Layer 4 of a small transformer language model trained on English Wikipedia (15 layers, counted from 0, width 96).
A neuron adds its activation times its output weights to the MLP's output. To switch it off is to set its activation to zero at one token and run the rest of the model.
A neuron's activation on a vector x is squared ReLU(weights . x), where the dot is the dot product.

Input weights of the MLP neurons that the questions are about. A number n stands for (n - 500) times 0.0011.
n15: 380 473 435 386 417 386 316 491 462 553 976 738 401 523 352 446 417 632 649 522 530 572 636 714 574 565 357 398 616 479 655 542 357 381 423 377 508 227 791 403 364 568 623 523 329 772 510 530 574 613 548 607 453 314 490 350 462 473 601 775 617 365 475 533 544 574 425 578 698 428 383 507 332 108 516 529 518 196 458 553 412 614 696 196 371 168 527 575 627 674 620 446 670 596 614 425
n41: 333 533 394 618 527 501 490 714 659 734 586 559 400 604 393 487 555 449 532 511 520 574 577 404 625 424 476 582 608 515 392 307 448 404 454 429 339 501 468 372 459 346 580 377 388 516 481 585 644 364 331 643 428 391 565 380 239 418 615 616 385 609 633 450 738 503 447 393 580 436 659 473 493 375 611 493 666 341 569 379 721 594 594 545 425 536 640 468 522 460 443 593 411 620 460 649
n69: 551 473 576 454 773 734 525 377 557 260 580 530 328 490 413 782 554 629 665 341 482 360 412 601 413 447 582 469 400 385 482 364 544 391 361 578 522 421 577 384 666 337 705 653 440 538 497 729 266 576 590 428 531 697 505 537 464 534 592 586 515 725 486 495 633 479 260 313 447 604 232 852 388 311 449 512 583 277 510 341 640 628 364 275 494 571 455 625 354 315 512 464 386 487 389 248
n80: 491 717 338 388 620 535 296 573 623 512 579 501 575 593 483 725 274 464 492 457 299 740 701 636 438 689 333 357 403 604 609 481 484 643 264 467 646 403 551 359 578 597 505 437 613 547 341 539 292 432 523 492 426 385 479 216 503 384 618 745 454 618 516 585 595 510 446 328 591 438 648 638 415 456 559 495 476 657 461 521 586 409 649 392 323 362 511 426 710 678 274 500 692 937 405 298
n98: 454 345 492 300 509 369 636 646 646 570 692 381 439 377 520 750 346 727 396 517 491 442 280 535 497 607 291 711 583 409 392 536 523 421 388 437 364 720 523 496 411 312 576 432 166 349 534 499 805 396 472 380 625 584 451 619 362 668 575 684 522 545 566 488 499 704 516 629 552 450 675 356 324 449 536 615 458 251 586 750 340 668 484 290 432 432 633 688 377 500 508 672 482 672 544 377
n118: 531 426 529 397 433 493 429 666 687 623 638 537 472 474 441 578 549 530 443 611 535 453 398 455 683 543 475 714 492 441 369 273 507 514 410 488 505 416 593 148 558 481 500 641 385 519 480 406 602 648 421 522 495 581 466 570 464 378 535 676 615 436 665 510 721 430 419 471 368 406 460 725 431 290 504 628 591 338 629 385 660 608 579 495 390 623 415 453 551 484 489 501 592 357 328 536
n122: 342 597 297 388 455 544 223 429 638 509 458 393 446 419 591 631 611 440 646 555 551 498 481 340 492 432 300 646 553 342 428 280 526 421 421 381 434 335 585 458 681 555 522 436 175 860 465 745 655 560 530 482 492 613 381 597 277 418 428 892 885 481 641 503 478 445 615 414 545 662 433 450 490 431 551 616 717 565 765 237 695 660 476 400 498 216 384 811 551 430 380 571 614 540 417 646
n150: 367 456 333 571 525 409 550 721 624 511 626 564 484 639 475 601 365 389 361 599 577 640 567 517 647 686 534 410 514 508 431 331 458 491 279 525 362 665 391 395 460 380 554 483 635 312 519 592 547 532 340 464 521 464 586 312 393 718 574 537 597 373 520 416 474 619 494 357 729 512 591 407 373 495 508 428 468 290 639 375 571 592 595 603 416 522 710 598 471 472 520 484 572 570 693 628
n188: 474 339 545 520 520 591 409 546 347 482 482 804 361 722 670 282 400 395 390 496 404 781 488 676 875 672 517 567 505 518 512 492 403 548 416 335 687 635 633 639 496 622 608 472 506 747 449 529 432 582 562 520 773 517 363 302 470 687 251 505 462 538 763 535 369 567 521 164 431 645 425 384 641 478 553 312 669 470 372 525 327 527 514 452 541 353 457 315 574 638 495 384 282 434 357 500
n221: 536 426 743 395 712 571 361 486 476 633 542 661 582 529 656 543 531 634 412 320 395 478 525 354 470 497 548 467 544 397 562 482 528 705 478 221 409 480 548 542 618 661 540 422 599 788 370 266 336 611 377 611 551 528 465 531 383 441 246 476 372 625 460 707 515 440 473 562 403 712 511 564 225 499 486 686 638 367 465 393 660 407 322 395 441 152 315 567 705 413 617 504 589 540 102 415
n249: 629 572 481 487 644 625 584 237 315 323 850 610 512 507 400 553 598 542 495 577 369 453 576 551 418 298 517 485 578 600 552 518 551 669 402 543 580 501 415 447 455 563 654 401 288 759 182 600 404 552 502 624 507 559 521 520 514 285 411 446 385 640 534 516 494 463 414 569 523 733 522 597 406 410 454 494 535 451 611 596 468 702 464 347 214 271 445 473 530 476 775 502 571 455 646 428
n290: 441 475 455 492 797 524 390 464 577 310 411 516 366 645 363 577 428 585 475 443 401 453 587 435 599 533 442 491 482 536 405 419 503 958 474 422 375 692 404 596 346 306 772 682 665 490 452 357 521 648 591 517 331 545 571 689 598 496 542 359 428 430 495 613 440 511 328 472 506 366 465 636 290 378 527 331 777 449 328 434 545 493 443 448 81 484 555 469 509 613 420 710 554 595 579 601
n369: 565 508 595 642 432 655 712 401 442 551 571 741 377 400 569 445 580 583 754 470 349 306 296 384 397 527 471 628 480 575 391 702 394 545 501 482 745 383 623 346 566 488 417 691 506 591 322 370 654 516 603 445 439 629 387 641 378 416 654 568 571 570 541 489 536 455 514 467 598 439 429 433 449 390 644 638 674 221 485 511 415 646 460 346 266 186 567 409 761 441 453 841 358 389 647 280
n375: 528 409 489 625 578 544 695 530 440 418 638 524 549 533 512 569 550 525 525 467 305 843 431 501 373 461 363 383 620 677 441 634 360 339 362 426 497 516 462 466 431 500 553 634 427 579 251 532 557 418 377 401 620 516 453 525 345 754 539 624 654 353 437 502 461 467 492 387 775 571 779 218 447 385 628 528 528 434 470 120 736 798 599 211 280 602 401 743 574 491 338 713 440 562 623 315
n381: 211 637 583 718 765 631 511 251 330 583 488 536 503 369 596 465 429 703 450 452 421 425 400 563 583 459 557 424 554 670 763 425 441 786 545 523 408 809 517 511 554 509 623 544 657 509 377 365 279 451 533 642 505 506 351 279 501 553 383 440 511 660 768 469 696 402 410 456 574 606 524 734 508 462 538 493 568 646 546 410 407 486 385 531 323 464 488 425 434 477 478 677 363 448 451 609

Output weights of the MLP neurons that the questions are about. A number n stands for (n - 500) times 0.001.
n15: 546 385 351 546 756 449 518 507 178 575 382 123 431 544 419 484 599 575 789 343 623 378 339 523 563 494 485 510 779 276 546 287 676 584 549 475 718 275 382 704 522 455 449 327 593 459 564 354 516 566 662 526 480 451 478 649 516 223 514 724 326 469 756 337 577 421 461 681 423 576 458 464 431 363 451 693 667 569 650 306 435 647 512 517 459 497 448 416 402 535 497 445 756 628 674 578
n41: 511 500 523 393 419 550 377 513 440 312 400 455 554 427 770 432 472 492 384 532 608 485 455 552 339 582 498 406 563 606 333 516 500 613 464 805 570 460 506 457 603 533 524 720 529 513 500 490 476 575 708 366 475 534 526 488 635 483 460 359 522 444 303 370 500 647 620 683 372 559 421 410 508 511 308 524 475 484 432 694 376 360 361 597 681 464 483 613 432 578 514 525 493 280 537 394
n69: 312 570 592 578 512 465 645 548 248 706 389 395 540 527 643 321 299 667 565 732 580 300 600 586 404 513 680 572 274 534 574 299 791 435 450 438 351 477 414 695 594 561 357 458 705 502 591 372 472 497 600 297 536 362 438 578 781 299 398 334 372 405 419 659 164 542 339 485 461 422 500 600 652 347 396 457 479 611 236 502 638 567 575 552 446 706 512 652 537 548 395 543 668 553 400 321
n80: 610 455 407 324 436 533 615 555 513 587 45 615 325 499 594 297 457 230 515 406 653 470 414 574 414 559 442 292 561 547 646 505 501 499 610 355 675 501 551 616 485 350 514 527 572 623 579 236 574 707 486 442 451 689 534 395 405 500 313 464 446 516 513 569 464 383 436 490 811 339 490 787 321 658 275 518 687 606 785 362 337 381 417 429 295 577 367 330 636 168 656 631 653 376 599 645
n98: 710 560 530 645 572 461 440 425 476 430 485 366 482 539 556 742 564 479 481 490 423 320 555 625 417 492 417 367 674 421 254 587 684 574 338 619 756 477 731 644 544 764 352 557 495 601 698 520 410 417 492 500 498 601 547 628 499 532 402 485 374 523 470 51 390 480 534 474 450 617 596 598 626 453 227 421 477 471 402 462 471 535 326 585 545 648 410 551 461 508 422 474 492 442 554 349
n118: 421 557 503 544 636 398 406 526 538 657 460 599 484 436 513 521 992 501 439 422 604 444 500 371 399 282 558 491 855 502 628 388 700 458 459 501 477 548 455 446 475 684 394 423 646 521 497 520 500 369 424 536 514 467 655 578 724 455 425 445 435 576 396 434 344 525 548 592 480 503 321 503 431 525 659 597 563 556 441 567 438 472 657 552 581 518 457 478 686 463 469 273 313 359 485 486
n122: 590 643 459 625 528 430 527 628 336 664 499 661 517 484 518 554 865 406 521 493 587 523 485 427 438 305 594 580 562 431 692 510 618 591 594 555 545 672 290 516 379 407 357 511 625 299 536 459 283 359 501 505 694 601 567 650 653 429 477 313 388 564 484 365 406 461 415 448 444 491 415 492 485 605 385 533 550 572 542 721 288 441 496 570 462 426 531 234 568 390 517 376 302 456 548 403
n150: 583 482 428 401 571 586 434 608 398 288 451 483 501 290 654 648 697 419 583 628 733 489 521 553 449 548 469 528 432 540 219 504 613 519 511 653 547 418 530 477 504 481 571 676 519 383 555 662 421 637 462 453 468 460 530 536 535 647 619 454 434 607 439 327 469 508 607 646 297 508 396 599 628 642 379 536 412 551 361 746 514 294 494 675 457 447 514 571 467 356 465 391 398 478 395 492
n188: 539 442 438 629 468 531 612 458 296 335 348 593 525 482 419 698 522 291 343 628 681 602 313 531 583 591 623 509 451 590 599 566 677 535 369 324 540 652 641 628 236 402 539 681 371 401 576 713 685 674 434 596 531 438 704 497 558 654 436 363 338 481 227 519 366 505 594 486 416 478 644 304 383 556 725 664 234 549 584 542 319 291 651 602 561 502 394 510 547 696 439 335 549 371 424 501
n221: 360 507 425 509 442 481 377 582 510 521 543 331 400 454 554 664 533 418 459 371 514 485 674 516 484 464 426 528 611 593 475 353 502 453 581 593 623 734 346 496 615 289 483 397 489 271 623 634 493 464 569 422 652 758 483 648 488 578 598 425 557 413 238 338 344 546 582 505 773 456 512 568 555 675 404 364 400 820 467 213 405 589 712 536 343 389 595 465 503 389 582 384 404 623 494 670
n249: 678 314 418 372 427 504 626 524 497 568 656 440 706 305 553 397 381 509 449 617 564 688 507 492 406 537 566 484 437 503 665 385 526 439 571 488 450 597 473 469 613 378 565 705 357 338 454 420 687 429 653 351 356 368 559 242 640 616 644 635 525 622 455 463 443 432 603 462 549 428 550 585 509 215 543 395 508 490 546 527 400 442 664 450 715 423 319 610 377 632 596 402 547 483 468 406
n290: 386 534 334 373 288 579 431 632 482 530 498 413 539 537 338 334 492 426 419 560 830 409 779 644 380 576 597 515 586 680 553 620 706 362 477 309 681 646 517 531 540 475 771 587 420 684 541 330 331 466 514 471 391 590 668 377 312 389 663 416 459 601 451 564 467 508 546 745 406 569 534 240 462 352 570 540 667 538 559 557 619 648 464 325 352 381 407 428 517 756 566 497 433 392 446 404
n369: 609 524 590 400 484 272 498 581 354 672 534 468 525 604 544 424 680 479 242 484 492 447 435 473 492 428 581 463 659 616 534 446 594 515 551 521 406 425 369 425 559 430 455 602 655 413 705 374 502 419 486 329 598 727 561 456 505 535 516 467 334 334 395 400 399 583 274 706 350 319 482 668 476 668 336 554 491 390 657 520 604 433 555 653 730 340 647 428 505 766 453 361 616 496 594 523
n375: 745 399 382 411 476 532 561 572 303 402 595 480 297 417 287 520 689 366 430 436 539 424 370 414 188 462 654 537 573 264 211 464 758 444 381 719 607 581 595 544 602 632 425 633 459 471 560 522 771 668 549 639 432 559 628 602 520 304 640 688 451 477 639 229 516 440 221 561 408 601 571 585 621 576 278 645 454 440 261 448 562 442 387 704 613 464 520 411 472 562 476 387 664 539 457 627
n381: 545 624 334 426 340 616 491 454 672 460 524 466 499 569 489 470 507 371 501 545 429 477 448 484 378 571 246 511 484 584 558 325 406 328 649 479 701 730 439 575 596 719 464 542 564 507 485 693 586 481 411 641 491 789 544 386 636 615 460 439 280 546 495 143 502 502 610 522 568 586 516 514 571 625 453 729 552 471 391 352 481 417 420 434 502 264 441 492 319 397 580 450 748 671 496 448

Each question names a token from some text and the token that comes next. It shows the vector x that enters the MLP there. A number n stands for (n - 500) times 0.0084.

Then comes g, the gradient of the next token's log-probability with respect to the MLP's output, scaled to length 1. A neuron's effect is roughly proportional to its activation times (output weights . g). A number n stands for (n - 500) times 0.00085.

"9", then " per"
x: 537 452 481 352 428 641 588 570 520 444 429 437 605 480 550 488 767 559 654 674 859 528 654 432 591 450 501 452 485 523 265 486 603 307 559 701 416 591 454 581 627 402 458 267 452 337 562 592 528 466 520 521 416 445 504 507 404 526 525 509 576 528 353 250 529 501 608 547 524 493 610 321 402 427 369 433 391 460 543 515 478 430 611 519 467 588 548 481 462 394 450 472 478 560 499 590
g: 339 369 735 412 485 497 506 517 440 336 683 380 442 485 618 752 443 513 507 402 284 493 522 550 565 519 690 533 484 692 358 705 290 545 247 366 631 476 513 632 403 556 472 633 487 387 404 644 456 485 498 422 752 471 757 374 485 528 384 451 602 354 600 479 318 525 504 524 427 665 618 596 416 555 562 397 529 636 421 597 466 490 495 264 395 512 561 646 535 732 527 476 182 592 269 528
Which neuron, switched off, lowers the next token's probability most? n150

" by", then " the"
x: 413 477 617 470 516 460 436 480 501 703 330 431 693 537 504 440 729 560 440 540 697 362 499 391 548 507 519 549 731 449 448 403 658 460 611 501 437 594 541 594 455 540 313 470 503 414 493 475 541 510 559 490 546 483 421 608 588 303 646 416 454 422 539 32 565 397 484 567 459 560 542 415 477 454 423 590 434 468 570 479 595 491 544 426 577 423 564 455 610 527 457 480 599 392 435 586
g: 461 450 473 427 490 283 537 404 330 344 611 373 713 453 422 338 372 569 428 814 414 518 436 436 465 880 458 323 514 376 350 472 583 592 491 483 411 534 543 412 487 548 552 465 358 506 445 426 498 516 539 424 533 510 174 378 577 371 553 385 466 401 608 512 516 611 465 570 626 512 645 585 624 465 463 359 467 570 691 754 663 459 574 635 474 388 567 643 505 862 372 467 751 454 420 631
Which neuron, switched off, raises the next token's probability most? n118

"in", then " down"
x: 655 521 655 342 315 505 530 444 429 513 318 626 535 398 551 485 428 520 545 574 560 411 453 539 301 395 454 419 557 535 516 420 550 560 620 819 532 447 504 534 392 414 517 648 558 360 470 492 349 460 692 552 592 487 561 509 644 692 637 195 442 588 465 370 277 452 557 633 385 465 563 626 478 407 418 508 352 493 625 480 588 325 466 422 517 623 504 638 457 655 560 298 560 499 382 555
g: 489 260 303 432 449 504 657 621 317 382 546 567 360 547 533 712 561 475 531 586 413 437 345 569 429 753 583 353 773 405 263 597 559 613 453 578 744 454 589 483 507 625 645 520 494 550 556 563 475 521 403 586 402 509 509 588 549 423 503 356 598 246 515 393 425 455 300 328 561 512 760 474 500 476 344 630 356 204 694 522 436 671 711 447 567 358 533 438 321 485 560 480 433 665 609 484
Which neuron, switched off, raises the next token's probability most? n69

" main", then "t"
x: 629 345 440 458 471 468 404 429 201 449 435 446 819 523 585 451 687 569 516 503 621 454 530 507 544 535 637 500 638 512 556 578 626 460 614 539 641 640 470 507 630 570 409 454 341 549 664 531 665 428 399 496 365 451 666 606 677 419 436 552 376 600 328 339 514 439 552 657 481 515 457 394 347 440 532 445 486 427 351 442 489 227 609 343 455 463 405 559 370 701 442 488 482 556 343 448
g: 453 465 228 475 644 432 563 614 614 412 252 396 348 550 560 485 462 460 502 476 497 416 554 186 527 417 492 604 547 573 572 527 480 561 500 269 278 566 483 399 519 478 576 637 678 475 343 536 541 381 625 387 666 555 401 484 564 431 792 360 552 382 715 534 712 317 491 357 753 430 636 550 331 486 597 627 538 573 492 628 676 405 557 379 335 541 570 391 722 525 527 425 300 686 614 374
Which neuron, switched off, lowers the next token's probability most? n221

" the", then " British"
x: 565 443 481 502 537 456 460 531 439 583 362 484 478 454 528 478 947 538 523 486 694 406 472 499 585 293 438 535 778 418 539 377 675 444 428 569 511 599 466 439 617 540 421 451 427 482 463 565 561 576 543 538 546 545 760 541 622 414 576 542 534 419 516 162 476 408 486 517 440 551 556 387 388 453 464 528 417 463 498 374 511 447 553 473 474 472 486 387 560 554 477 463 467 389 442 562
g: 579 524 440 369 735 645 542 571 452 427 557 522 342 564 496 426 594 372 532 577 365 536 533 624 656 530 379 434 550 419 554 421 605 770 516 274 309 120 489 407 408 485 487 494 392 359 526 514 593 609 557 469 410 434 762 513 338 506 480 507 491 548 480 556 548 287 613 762 413 449 301 469 585 836 614 565 386 297 504 513 402 490 576 518 599 650 545 534 720 461 557 431 673 405 347 277
Which neuron, switched off, raises the next token's probability most? n122

" in", then "stru"
x: 528 522 611 416 429 428 522 465 521 565 338 491 615 569 553 421 759 597 498 525 692 380 531 493 490 498 540 387 780 429 508 580 636 488 482 495 369 514 524 682 630 466 395 498 495 552 574 399 571 452 596 552 341 458 548 567 602 274 587 416 504 484 461 92 358 496 403 508 486 657 498 388 433 520 493 492 471 454 592 523 706 425 349 455 566 438 459 436 495 575 482 338 651 449 414 586
g: 505 517 508 630 438 630 486 382 580 594 445 649 486 385 533 409 372 542 532 515 385 319 792 535 643 420 582 510 525 811 570 535 480 553 292 501 373 438 570 521 306 385 524 790 470 452 539 506 448 307 472 568 496 369 498 307 384 524 265 626 733 687 340 597 548 399 464 691 382 628 291 337 608 573 628 513 373 455 648 240 530 503 367 547 393 604 703 567 524 443 472 479 685 420 333 564
Which neuron, switched off, raises the next token's probability most? n221

"all", then "ace"
x: 538 457 599 490 672 588 491 498 516 405 526 564 499 512 475 461 440 397 538 656 578 484 482 501 471 488 477 469 518 445 465 463 679 510 579 853 494 521 386 554 545 465 494 483 628 538 566 560 554 668 531 508 429 494 534 594 683 470 593 371 440 284 471 277 208 488 461 545 436 554 480 686 492 593 266 494 377 488 356 455 319 438 500 595 556 665 513 302 452 567 371 378 248 575 592 581
g: 196 195 610 488 561 602 378 439 570 433 586 541 423 401 484 354 458 308 522 693 487 533 759 363 480 515 513 621 354 713 622 490 571 369 399 399 548 573 592 487 519 433 528 570 431 505 388 484 444 672 473 315 472 400 412 606 684 523 615 601 428 703 500 612 372 520 555 536 480 441 382 857 516 339 566 419 489 418 693 572 374 372 399 512 455 627 479 814 521 446 462 541 388 540 257 708
Which neuron, switched off, lowers the next token's probability most? n290

" (1", then "–0"
x: 484 714 545 592 382 676 543 516 471 647 356 423 610 569 547 503 743 475 495 545 580 548 613 618 457 461 465 485 661 762 375 421 608 439 442 722 535 449 523 482 521 528 229 341 494 533 590 615 498 489 528 575 548 364 613 458 541 386 661 340 297 490 557 377 346 447 485 512 714 475 512 445 512 527 407 448 456 418 407 404 461 295 473 520 437 497 471 438 390 561 300 403 501 508 462 408
g: 481 610 545 597 647 568 754 373 292 463 425 454 373 465 491 566 541 403 647 310 695 527 401 394 793 647 505 470 512 495 278 289 357 474 570 360 540 517 581 460 738 496 586 426 372 644 359 366 468 579 472 483 578 505 632 491 429 397 271 586 452 363 627 498 549 426 552 533 497 449 665 349 627 653 567 388 370 649 462 469 394 751 628 422 558 543 458 279 431 426 555 778 275 591 649 368
Which neuron, switched off, lowers the next token's probability most? n80

" the", then " off"
x: 577 484 457 513 486 430 496 543 408 553 314 446 558 469 560 511 959 509 529 500 668 410 474 536 565 273 438 563 773 407 509 425 643 447 395 557 522 535 446 449 584 537 377 498 471 519 458 595 539 581 559 518 529 494 692 551 628 376 602 643 521 441 521 134 458 423 464 483 404 538 522 378 406 486 476 528 442 559 518 408 520 435 547 457 449 467 470 452 581 544 451 463 518 436 441 535
g: 448 395 208 559 384 448 497 905 648 685 599 559 363 425 717 393 532 431 497 557 386 473 392 416 478 739 457 477 627 470 395 529 375 778 464 393 655 520 589 492 509 579 636 489 323 653 376 603 421 327 579 536 617 667 664 426 553 482 346 545 367 506 478 526 477 507 538 706 547 513 563 474 592 623 535 554 619 390 482 529 237 370 338 461 350 310 431 632 395 622 492 515 251 448 381 555
Which neuron, switched off, lowers the next token's probability most? n122

"/", then "st"
x: 517 413 575 500 362 661 473 449 457 538 360 707 674 448 452 424 569 405 447 681 555 541 553 572 443 349 410 465 711 532 469 373 573 256 635 740 476 375 493 536 615 497 403 552 629 297 630 550 513 370 532 588 465 489 553 495 516 496 500 368 341 807 442 346 631 535 401 401 576 548 624 398 499 440 394 563 510 445 475 508 555 155 687 508 564 514 609 309 462 451 285 490 655 531 528 499
g: 573 435 567 345 513 383 639 355 301 408 642 618 333 328 442 523 622 793 574 483 350 633 542 681 634 504 616 420 580 611 337 403 586 368 284 627 637 564 439 474 540 402 556 648 306 380 483 529 739 507 579 432 390 586 463 312 542 690 528 410 448 502 602 588 481 411 304 389 534 542 624 499 599 363 342 476 556 469 213 647 433 472 548 699 511 392 559 680 444 761 537 295 422 574 367 524
Which neuron, switched off, lowers the next token's probability most? n41

"ol", then "es."
x: 490 485 515 447 592 535 616 450 323 372 496 297 377 480 359 474 574 635 587 549 638 542 577 504 433 356 655 416 596 501 588 460 603 448 749 855 417 536 330 574 590 477 518 497 589 631 475 647 460 513 573 482 436 482 493 448 727 561 707 460 451 394 477 424 485 452 382 489 565 502 439 634 478 458 230 477 302 488 384 457 491 503 548 507 430 549 427 632 372 565 374 412 417 586 476 408
g: 378 726 443 543 250 492 484 423 325 560 377 699 499 446 902 629 513 533 554 602 643 386 565 536 439 514 565 323 212 528 306 398 373 492 620 516 380 431 611 676 414 385 544 636 507 388 618 474 386 587 355 717 478 515 386 685 634 589 672 340 463 565 438 441 473 558 557 560 363 467 409 452 487 585 568 337 333 589 377 462 637 677 688 396 476 295 513 477 597 492 299 480 551 503 572 664
Which neuron, switched off, lowers the next token's probability most? n69

"ing", then " (2"
x: 572 502 497 413 485 564 454 407 476 456 410 399 621 454 462 524 593 624 473 644 561 544 546 599 375 569 421 557 824 426 300 521 700 433 632 778 528 408 580 615 607 515 374 561 402 558 568 449 432 539 626 507 383 517 553 592 594 574 350 415 482 616 513 248 493 510 468 534 470 517 524 236 368 394 299 508 362 380 521 626 313 399 460 514 539 500 503 519 462 570 516 470 429 488 571 521
g: 463 531 562 396 507 454 425 566 447 323 715 451 531 496 537 711 466 509 658 357 410 405 560 512 472 668 519 469 274 424 182 397 449 726 523 502 535 607 449 565 457 438 494 178 427 408 658 611 601 397 483 489 514 706 499 560 378 656 621 235 556 539 432 474 481 399 605 459 579 608 401 583 641 693 565 460 292 665 455 328 560 774 664 379 388 586 427 515 540 270 603 515 381 718 344 562
Which neuron, switched off, lowers the next token's probability most? n98

" w", then "or"
x: 491 460 603 487 505 431 405 569 407 644 278 578 752 464 443 248 487 367 485 569 709 423 669 632 474 436 647 623 571 523 472 523 510 591 484 470 500 499 502 585 478 552 383 507 643 352 545 426 423 518 513 633 682 485 577 536 496 612 680 456 486 424 426 291 428 498 657 449 549 740 424 449 482 593 371 290 517 471 532 541 412 160 604 454 673 502 580 315 426 503 474 434 421 514 530 445
g: 535 530 310 446 444 555 682 517 483 454 385 446 603 549 307 533 548 359 575 256 587 393 522 254 497 561 479 516 546 316 590 490 574 381 634 553 664 680 426 188 578 248 548 417 503 477 682 605 637 472 643 587 647 466 576 589 664 483 518 374 472 418 427 499 471 664 269 474 564 415 413 455 491 456 512 644 601 688 724 662 596 385 357 728 593 574 470 153 305 532 403 449 494 508 627 425
Which neuron, switched off, lowers the next token's probability most? n188

"um", then "e,"
x: 436 497 351 357 386 457 605 466 425 375 400 475 522 443 468 554 600 540 541 583 725 604 479 631 346 424 582 446 608 415 529 493 629 338 509 816 495 490 510 602 644 447 506 459 565 502 617 564 404 511 555 462 438 500 614 506 609 606 573 285 605 592 294 273 334 557 389 543 562 694 445 359 678 419 202 490 419 591 509 397 555 395 569 487 373 486 559 493 500 603 470 429 571 477 499 383
g: 439 780 397 475 474 482 407 642 237 458 467 365 598 437 581 300 463 434 446 509 502 577 645 549 424 614 557 495 468 595 623 530 675 451 580 588 516 755 657 573 301 370 631 749 484 411 502 350 451 571 442 570 392 168 481 532 497 719 415 567 363 703 476 621 352 554 613 571 347 433 593 756 497 435 381 519 630 525 299 497 460 704 449 403 341 352 672 626 388 467 470 496 315 421 368 533
Which neuron, switched off, lowers the next token's probability most? n69

" un", then "rest"
x: 596 419 519 552 406 442 490 499 386 596 256 527 573 359 601 405 567 318 428 604 714 552 457 527 576 314 455 477 532 591 564 550 618 507 572 667 440 428 553 585 486 437 457 520 681 622 364 518 533 121 500 418 663 465 586 584 610 469 721 461 392 427 532 461 639 563 529 495 432 587 548 428 506 622 317 420 387 427 301 379 519 357 543 491 543 695 417 559 555 658 418 566 514 474 504 259
g: 729 385 374 572 641 530 540 515 571 476 329 593 510 366 542 531 466 282 447 560 562 597 517 403 513 501 435 700 340 619 377 666 462 675 480 434 394 431 492 547 388 501 357 425 349 401 620 510 656 525 305 595 429 588 439 454 390 359 489 589 498 587 496 531 601 285 504 442 708 679 403 775 277 472 589 589 619 499 590 548 411 214 688 590 632 251 488 391 531 497 319 493 825 330 643 532
Which neuron, switched off, lowers the next token's probability most? n375